Layer 2 of a small transformer language model trained on English Wikipedia (13 layers, counted from 0, width 96).
A neuron adds its activation times its output weights to the MLP's output. To switch it off is to set its activation to zero at one token and run the rest of the model.

Output weights of the MLP neurons that the questions are about. A number n stands for n times 0.004.
n10: 5 -25 3 30 14 17 12 8 30 -3 -8 -14 -13 -2 -10 14 43 41 55 -19 -13 -2 -57 28 8 8 4 17 -7 20 11 35 -3 -8 -4 -3 10 -30 34 -21 1 -4 -23 2 -21 -42 16 19 -93 -3 -14 -2 13 -33 20 -4 13 35 -18 21 6 -35 40 -22 14 -5 -2 -33 3 -15 13 -4 -36 -34 29 -22 -24 11 16 -35 -25 -4 -30 5 30 -4 -6 -8 8 50 16 -14 25 -5 1 15
n17: -24 16 -5 27 36 20 -1 12 20 75 34 -13 0 5 74 -10 26 -7 -23 -1 15 -5 -8 -4 -24 15 15 -42 -15 -54 -24 5 45 -7 7 5 1 -11 26 -4 -6 39 3 -13 -7 20 -42 11 -72 10 -14 7 -27 -20 15 -1 4 -11 -7 18 51 -27 20 18 20 -6 5 -4 12 16 -8 -6 2 -36 -20 -29 -14 18 35 -37 1 -33 15 -5 -49 12 -5 -12 20 -36 16 -16 6 11 -6 -3
n19: -4 3 46 21 -14 -11 17 6 -30 -1 -14 26 -41 18 -35 37 -7 -49 18 -5 -29 -7 16 6 12 -21 -24 -25 47 -43 8 -8 45 21 -55 -23 -15 37 31 -23 8 -13 2 -28 14 -31 -32 1 41 -22 16 -25 26 30 0 3 21 31 -5 -13 -42 4 -18 5 -56 5 -48 22 -32 21 -31 -21 3 9 -17 20 27 12 6 -6 45 8 18 8 27 39 -12 -24 6 9 11 3 18 29 1 11
n26: -33 -12 24 -1 -7 -39 -14 -5 4 36 -23 -42 41 9 10 -16 -39 -9 5 -23 27 8 2 9 -8 -12 -38 -15 8 26 -7 -12 25 23 -18 0 29 -3 -7 7 18 12 8 -13 3 16 -7 -9 85 -4 -8 9 -11 25 -41 -13 -9 42 -5 36 55 2 3 -6 12 -18 33 -12 19 5 -3 -41 -20 -15 9 -34 17 29 -3 -9 -16 -6 9 -29 -17 -8 -47 -19 -14 -27 61 4 29 67 -2 -7
n37: 15 13 -7 8 -28 19 -13 1 22 -18 -38 -23 -18 6 -39 6 -1 14 3 1 -29 -5 -2 13 -2 -5 -10 17 -42 -35 -21 -4 6 -29 -63 -40 -30 -24 46 3 12 -39 30 41 32 32 20 -12 -22 -1 47 13 17 -14 5 82 17 -2 24 15 -20 23 -19 -23 37 10 4 23 -18 -1 -2 -16 -2 17 -6 15 1 24 -27 29 -11 -8 -6 -1 4 -4 -10 9 -20 10 -7 -1 -1 -32 22 -2
n42: 16 20 -2 -3 -1 -21 32 -33 12 64 28 -8 21 13 18 26 21 -24 -11 -23 -5 -6 5 8 11 31 4 15 -34 -73 2 -33 31 3 -15 -25 0 -18 6 -15 9 -24 15 -18 -12 29 35 -11 -54 37 8 29 -36 -5 -32 1 -1 -15 47 -7 0 -5 42 -41 -4 -58 -35 -5 -20 26 21 -10 -6 -11 24 -15 -20 33 35 -2 -14 45 1 -23 -19 28 -25 7 40 -35 -17 -6 11 -3 23 15
n49: 10 -27 -22 8 -15 0 77 -1 55 28 -1 11 5 -28 30 20 -11 -35 37 -2 46 -20 4 -15 -1 -16 16 1 -11 -14 -42 18 -7 6 -11 -14 -1 -21 -18 29 -9 -26 -31 34 -16 0 32 10 -31 23 -5 -17 -32 38 40 -23 -1 -10 -2 -13 -22 -35 -29 -12 -19 -2 -29 -14 1 -28 31 8 16 -10 20 -24 -1 -29 11 30 20 13 -7 10 1 57 -17 -36 5 27 29 -18 33 -6 13 -10
n56: 15 12 13 0 -11 20 -19 17 10 -8 17 -19 -53 -65 -36 21 36 22 -24 12 -8 0 1 -8 -11 45 33 34 37 22 25 -74 3 3 -49 -5 3 51 5 8 -40 -9 17 17 13 1 -21 -5 5 23 -14 -36 -3 -51 -25 15 20 50 -12 -17 2 -16 60 14 -3 6 15 7 -32 -12 -30 -24 -12 -27 -20 0 34 0 -1 -3 5 -22 28 9 -42 -1 16 -11 29 14 -22 6 -13 31 -4 3
n94: -23 -31 30 -18 29 -9 -1 -12 -27 -37 22 -8 3 64 -2 12 54 22 -11 -16 2 37 2 -28 7 -15 26 4 11 -11 -33 -39 -1 -14 -5 37 30 -20 10 -38 -28 20 22 -12 -4 21 6 5 27 15 -19 31 1 -7 14 23 -19 -37 7 11 29 -42 -95 25 19 -17 17 37 -12 2 -12 14 37 -18 -14 -16 -19 -8 6 17 -3 -8 27 -13 -27 42 58 -8 -30 -21 -27 13 -3 -11 -8 -25
n103: -22 -20 -13 -4 34 -9 -41 5 19 -31 23 3 -28 1 0 -24 -15 16 -5 30 37 2 -3 -27 27 38 -2 -3 -10 7 -26 18 23 11 -31 34 -23 13 9 -13 10 10 -10 50 0 33 -44 19 -53 12 17 8 -14 6 -8 -2 -28 12 15 4 70 -43 -22 11 -10 55 -17 2 -1 9 -5 1 -2 4 -42 -15 17 6 24 -17 -8 3 27 25 -11 -5 -8 -15 -3 -18 -6 -30 -2 14 9 -51
n125: 22 13 -32 12 7 11 34 4 -3 -23 -2 -8 -1 -9 25 47 8 0 -38 -24 76 -32 -15 7 -47 -18 46 32 -35 29 21 -22 -14 -21 14 53 4 24 -14 -17 38 -35 12 -17 -22 0 -4 1 -31 -22 -11 27 28 10 0 -21 -61 -5 -58 0 -16 27 -35 -17 15 -32 -7 6 37 -11 16 14 -20 27 8 -5 -34 36 -18 -29 24 -5 -36 24 3 -12 18 -34 -2 40 -5 47 27 3 -5 -37
n144: -3 -1 4 4 15 2 -12 11 5 39 -6 -8 -29 0 49 5 -26 -16 -1 63 -5 -11 25 38 14 24 -6 52 -13 13 -27 -15 -41 0 -11 18 -31 35 -7 9 -1 -19 5 -1 11 -32 15 -15 26 -17 -21 3 -26 -56 49 42 -43 -2 -24 -5 -10 -42 14 -23 25 -33 -20 4 -7 16 -5 -44 15 -2 48 -39 -6 9 -19 -34 5 18 0 32 6 50 -4 -17 12 -4 -14 34 7 30 -13 33
n145: 21 -6 -2 -44 -56 -23 18 -1 -13 -3 16 -20 2 -39 33 -18 28 9 18 -51 -7 -6 8 0 2 28 3 -38 -46 73 2 21 24 11 -4 53 13 -35 -13 -13 -38 15 30 21 10 35 -8 11 36 0 -4 29 0 8 12 -31 13 -15 14 15 -22 39 13 -18 8 64 -20 -1 -34 -41 12 31 8 -36 -3 20 -4 39 9 -10 -16 -1 -24 -34 -28 -4 -9 10 -37 11 0 -12 -9 0 1 44
n151: 9 32 -33 -5 -7 13 1 -19 -16 28 8 9 -16 25 13 -7 63 5 21 12 18 22 -27 9 -32 0 50 0 30 -35 -26 -30 -6 8 4 -16 -1 19 -10 32 23 22 -17 9 14 0 -8 -12 18 -23 -14 -16 -7 9 20 22 -38 17 -12 -48 37 19 6 38 -35 2 9 -10 -50 13 19 36 17 -6 -8 1 18 -25 28 16 -23 -44 -5 2 11 -44 -12 -55 -8 -14 -1 -15 4 3 -15 -29
n163: 26 6 -3 25 3 30 -12 11 -27 -58 2 -27 -2 -20 56 63 17 19 4 21 31 0 -1 27 -29 -29 -32 -62 -13 -16 0 2 22 -10 6 1 -1 -35 28 -19 45 -15 0 -15 -20 33 3 -31 10 8 4 45 -2 -32 -18 15 8 24 -42 -6 -35 -1 -56 -27 -19 27 -43 22 46 -8 20 -24 -19 -45 -10 -10 1 24 26 -2 -15 32 18 5 17 -23 17 -2 23 -42 12 -12 -26 47 18 29
n166: 21 -6 7 29 -7 0 3 18 -22 -10 -32 -12 17 -28 -50 -13 29 45 20 -19 -28 11 50 -45 8 -46 34 -38 0 17 32 24 6 -18 49 64 13 18 31 -16 5 18 -39 -11 -5 37 -12 18 26 -27 -11 -12 9 -10 22 9 0 11 9 -24 -11 -9 -88 48 9 -13 -25 3 -18 -12 -13 8 9 -39 0 20 -38 -8 15 19 -34 13 6 3 -10 3 8 25 6 -5 -21 15 31 1 -34 -55

Each question names a token from some text and the token that comes next. It shows the activations a of the neurons there, in the order above. A number n stands for n times 0.028.

Then comes g, the gradient of the next token's log-probability with respect to the MLP's output, scaled to length 1. A neuron's effect is roughly proportional to its activation times (output weights . g). A number n stands for n times 0.0041.

"|", then " Party"
a: -2 -3 2 0 -1 -93 0 -3 0 0 0 0 -1 0 3 10
g: 38 20 27 12 8 18 -51 -1 16 29 35 -26 -39 -36 -21 -20 21 -33 27 18 -15 -8 -8 -28 -8 -14 3 -25 -24 11 59 12 39 34 18 21 -20 63 13 -25 -23 43 -17 28 -20 38 9 44 -24 -15 -56 -13 3 19 16 -21 26 2 -44 -1 23 7 6 -5 2 4 -22 -13 -21 -13 13 18 6 -20 -5 -29 34 7 -12 -28 39 -23 -14 1 26 5 22 -11 -46 -7 -37 2 -7 -38 4 -1
Switching off which neuron hurts the next token most? n42

" January", then " 1"
a: -2 -1 1 5 1 0 1 -1 0 -1 0 -2 4 0 15 -2
g: -20 10 19 -22 7 -29 10 4 31 29 14 -32 -47 23 42 21 -12 27 -19 11 4 21 19 -29 -16 14 -1 -19 0 -49 -1 -26 12 -30 -14 -12 23 -28 -49 1 11 -21 18 -3 -10 -3 54 -1 17 -11 -13 29 25 0 -19 15 -50 15 -27 -4 -7 -11 22 -7 53 -33 20 -27 -3 33 15 13 -64 -1 -6 23 -19 -1 -31 -16 17 17 -41 -25 30 -37 50 10 -1 9 13 -24 23 51 -1 43
Which two neurons, each switched off alone, lower its probability most, in order? n163, n26

" received", then " the"
a: -1 -1 18 7 -3 0 3 5 -3 0 18 -2 1 0 -11 -10
g: -32 2 14 2 -5 42 32 13 4 -12 24 -27 -12 -14 -15 -23 14 12 10 -1 -20 -66 2 39 -28 14 -40 55 23 21 -18 5 -35 27 -10 -3 40 -30 -2 -44 -52 18 -34 24 -11 13 -19 39 14 35 23 18 -9 -28 -5 -19 10 -55 38 -20 16 -14 9 0 -29 25 -8 4 1 -17 35 -30 -28 -16 -11 -16 -8 -8 2 -26 17 -18 -24 8 16 -5 6 -30 16 30 7 48 48 42 12 13
Which two neurons, each switched off alone, lower its probability most, in order? n166, n56

"|", then " Democratic"
a: 5 -7 0 -1 0 -21 0 2 -2 0 0 2 2 -1 14 6
g: 70 51 35 8 -36 -4 -19 -30 -12 7 0 -9 -40 -22 -18 9 23 -32 18 -1 11 -10 50 -14 3 31 7 10 -21 -5 16 34 9 -43 60 23 32 17 9 -3 3 25 -35 2 9 -4 -29 -35 -34 -24 -48 -25 -6 17 2 33 -14 -39 -25 -1 42 -21 -1 -11 17 -3 -3 22 39 -2 5 21 0 -47 16 -6 -6 21 22 -2 36 -39 -18 -11 21 8 10 2 -20 -44 -15 10 -34 -27 12 21
Which neuron, switched off, raises the next token's probability most? n17

" city", then " was"
a: -9 0 9 -5 1 2 0 5 1 1 2 0 23 0 1 0
g: 4 -37 19 8 31 41 -35 -39 -9 -22 -2 46 -5 -7 29 -25 -9 -32 -32 -17 -16 13 1 -21 20 -14 -8 25 -10 -6 3 2 -2 -17 72 11 10 -10 -23 21 -12 -22 10 -4 39 19 0 25 -11 -6 53 10 31 -18 4 -33 33 -59 39 0 -2 1 -23 7 8 9 11 -12 -16 -25 13 -32 -14 -2 -25 23 -17 -2 41 35 -19 -14 45 17 -34 2 -55 28 -8 -30 -44 36 27 21 -24 21
Which two neurons, each switched off alone, lower its probability most, in order? n10, n145

"R", then "ale"
a: 0 1 -2 0 0 1 0 -6 3 0 2 -7 -4 0 -2 -1
g: -6 22 -3 -6 8 73 19 -31 -10 0 16 26 -1 9 -18 -54 10 -31 4 -28 -1 8 16 -50 -12 -9 -32 20 36 25 -23 -14 -10 -5 -4 -19 29 -17 23 -8 45 -24 7 17 12 -32 13 11 27 37 -12 -8 29 -10 10 -22 11 -29 13 -54 22 1 18 32 -46 34 46 -22 -6 -28 2 4 -23 -26 -11 37 13 -33 19 -1 -39 14 1 -20 -8 -7 31 -5 42 -3 52 -13 -17 -53 13 -16
Switching off which neuron hurts the next token most? n144

",", then " 5"
a: -4 0 -2 0 6 4 -5 -13 -5 2 0 0 -4 0 0 -2
g: 58 -16 -11 6 15 -12 -7 -4 13 -24 -20 -2 7 41 -17 -3 22 30 -3 -41 -6 -13 16 -9 21 4 -24 6 -20 -33 2 -29 -12 17 16 -7 5 1 -21 -8 -47 -45 -12 -18 38 4 42 27 9 -19 7 5 5 -42 -57 55 36 1 -6 -20 -47 13 -5 -1 6 -4 0 -16 23 -52 -50 -22 -1 33 -28 14 22 1 14 -37 2 14 -2 31 37 11 -60 29 26 14 7 12 39 30 34 15
Switching off which neuron hurts the next token most? n37

" feature", then " Jewish"
a: 0 0 -8 -1 0 -1 -2 6 -7 -2 3 2 0 0 0 8
g: -3 0 -31 -23 -25 -10 24 -45 32 -5 -15 -5 -7 -9 32 7 -30 -43 -30 -44 -3 -19 10 -31 22 26 17 28 2 22 15 -5 -27 1 3 -22 -6 8 -8 54 9 3 -26 13 18 5 -40 22 -8 -30 -20 8 5 11 15 32 -19 4 -21 8 46 -55 -1 21 57 15 -6 32 32 30 0 6 -30 -22 -7 -2 9 -8 6 -22 -10 -81 29 28 9 21 -3 70 -17 3 -13 17 -20 -26 34 16
Which neuron, switched off, raises the next token's probability most? n166

" median", then " age"
a: 1 5 -5 0 0 -2 5 1 -1 4 0 1 4 2 1 -2
g: -57 -1 -49 -20 6 18 -46 14 4 4 -2 -17 9 -30 -9 -6 -27 -17 -1 -36 -8 9 38 -15 12 6 -21 5 5 0 -9 40 -38 36 -6 8 -14 -4 -2 -11 64 -56 22 28 7 34 5 -9 18 22 4 16 -7 -15 -6 1 -14 24 -21 13 49 0 -3 2 36 80 -1 -5 -25 4 -29 34 -4 -22 33 4 -5 6 3 0 -30 18 -18 51 -66 -14 -6 -37 35 -3 -8 -6 32 12 -7 -5
Which two neurons, each switched off alone, lower its probability most, in order? n103, n19

" phys", then "ici"
a: -3 -1 0 -1 -1 7 -2 0 3 0 -2 2 1 1 2 0
g: 26 -21 -11 -1 5 6 -11 -36 -16 11 -6 3 41 1 -23 -37 -9 32 16 -24 20 -4 -34 -30 22 -6 14 -32 20 6 3 4 11 -14 10 11 7 -15 16 -19 -50 5 -54 -38 3 75 36 61 -10 -37 -30 28 -3 -28 -3 17 5 20 -3 -1 -57 -10 -9 26 33 -24 -26 30 5 14 19 -25 -9 13 -35 -11 21 -17 51 26 26 -39 18 2 1 -19 40 11 13 -18 -7 -20 -23 3 29 41
Which neuron, switched off, raises the next token's probability most? n144

" |", then "\n"
a: 0 -42 2 0 0 0 2 -1 1 -2 1 0 0 -2 3 2
g: -4 -25 67 -12 7 -40 19 2 -54 -31 -10 9 14 4 -11 12 -16 14 -16 -4 -32 -24 -7 -7 4 -46 11 16 27 30 3 11 -24 4 -20 3 57 31 -28 28 -20 -20 10 8 -35 -18 -2 11 -8 36 -31 -22 -1 20 0 -3 -18 8 -7 -27 30 14 -1 -35 57 -16 -5 -15 40 -16 -12 41 5 -49 -37 4 -14 -15 7 -22 5 19 -1 32 4 29 8 -12 -42 58 44 29 12 31 8 -32
Switching off which neuron hurts the next token most? n17

" from", then " 25"
a: 0 3 5 -1 0 2 0 -5 0 8 12 0 2 0 5 5
g: -22 28 38 0 -3 -36 23 6 -3 18 6 -16 -11 -35 -17 -40 -15 54 -34 -11 31 25 -8 -21 -42 26 7 -1 -30 -6 17 14 1 14 19 -3 2 17 -21 42 11 1 -46 -67 -57 7 -7 -4 -13 32 -22 83 14 35 12 22 -7 -8 -40 -10 13 15 2 -24 1 -14 -1 16 34 40 3 -36 -28 -7 -5 -1 4 17 16 -17 -22 48 -20 -7 -1 5 30 14 -5 26 -8 -37 17 -27 -4 14
Switching off which neuron hurts the next token most? n125

" |", then " 2"
a: 0 -35 2 1 0 -1 1 0 0 -1 0 -1 2 -3 2 2
g: -23 10 -37 -4 -60 8 33 -24 22 11 -22 -31 -20 17 -9 11 30 13 59 23 3 14 23 -2 -11 14 -40 -6 -34 -15 -4 -1 8 -14 18 -10 15 -32 13 -27 20 -21 -21 21 13 37 -17 -34 -3 -13 -6 18 4 18 -10 34 38 24 -36 11 -31 6 5 -2 4 34 52 17 -43 36 -9 -59 24 21 -9 -21 -16 -60 -25 0 40 45 9 20 -15 -1 12 37 15 -6 9 -36 4 -34 -16 0
Switching off which neuron hurts the next token most? n17

"s", then ","
a: -4 -12 2 -2 -2 1 -4 0 4 -1 1 5 -2 1 2 7
g: 11 3 41 -8 57 -7 25 20 -3 4 17 -25 24 -1 17 -26 9 -25 15 -8 -11 30 23 12 -26 22 -6 22 21 -23 15 -55 0 -68 -10 -40 -17 6 -4 8 28 -38 5 9 -26 -6 8 39 4 39 -16 33 -11 30 -3 -10 -11 8 -36 26 51 0 -10 18 22 23 -45 -31 -18 -28 -42 -11 -1 -11 2 18 -7 -8 8 -35 8 -26 21 12 9 -5 -7 68 -11 -21 -6 -17 -4 -69 28 16
Switching off which neuron hurts the next token most? n94

" Democratic", then " primary"
a: 1 0 -1 -1 0 -1 1 1 0 5 1 -1 0 0 7 0
g: -17 26 4 18 -20 18 24 -18 -23 14 2 23 -13 11 -15 -7 -31 -45 42 24 -50 10 14 4 23 -54 -13 -17 -15 -13 24 60 -21 -56 16 -1 -7 -41 12 -13 37 47 -42 24 24 -24 3 16 -19 -9 -32 -7 -8 10 26 22 32 5 24 -40 20 -24 13 -26 -1 -20 28 -6 -10 -12 -19 -12 64 -23 2 -8 -15 13 -62 10 1 18 10 -5 29 33 -4 3 5 -1 27 15 27 18 -24 -31
Which neuron, switched off, raises the next token's probability most? n163

"=", then "\n\n"
a: 2 -3 -1 -12 -2 2 11 2 -1 1 -3 0 0 4 -2 -7
g: 47 -12 6 -36 -17 49 0 -47 39 -26 -6 -5 -21 -40 -2 -4 41 -6 -34 -22 21 13 -3 6 -14 0 14 -34 -27 23 -24 12 2 17 27 -11 -9 -29 12 12 -45 -7 29 -26 58 40 -5 -6 -16 -10 25 22 -4 -53 -20 25 19 -33 59 15 -6 -13 20 23 -6 3 21 -12 34 16 -16 -49 11 2 50 21 -11 -19 -8 8 -17 -1 -19 -38 -20 -28 25 21 9 34 -9 29 -36 -12 -4 17
Switching off which neuron hurts the next token most? n26

" |", then " May"
a: -1 -50 4 0 2 1 2 0 2 -1 0 0 2 -4 0 1
g: -1 11 -51 31 44 -22 -2 27 -3 -42 -4 -34 -5 -18 6 40 50 -7 -3 -13 23 0 -19 -41 -24 2 14 37 2 8 6 4 -14 -8 26 -4 -34 2 9 -56 33 -31 25 -3 33 18 -1 -64 8 28 10 -18 11 8 9 -8 15 12 10 5 20 -6 -37 26 -17 8 17 -24 -32 24 31 60 -32 17 15 -8 -22 33 -39 -19 -14 -22 -5 16 -28 -7 -15 25 -16 -39 21 -20 -8 50 -27 33
Which neuron, switched off, raises the next token's probability most? n17

" every", then " 100"
a: 5 -4 3 -1 -2 3 1 -2 2 -3 -2 1 9 -2 6 10
g: -15 -25 -18 -14 -30 5 -27 -49 0 -17 -22 13 -19 -13 -8 33 4 -52 35 -55 3 -15 -43 6 43 12 24 11 5 1 0 1 47 46 18 -48 -41 5 -9 7 45 10 38 14 20 9 47 -5 16 57 12 -42 -11 -16 -13 -27 -15 16 -28 49 -11 -3 9 8 -3 10 -12 27 -32 2 -4 -30 44 11 16 22 11 -20 -22 33 4 -10 -23 -10 16 -9 -2 39 -20 -22 -26 27 -23 10 5 14
Which neuron, switched off, raises the next token's probability most? n166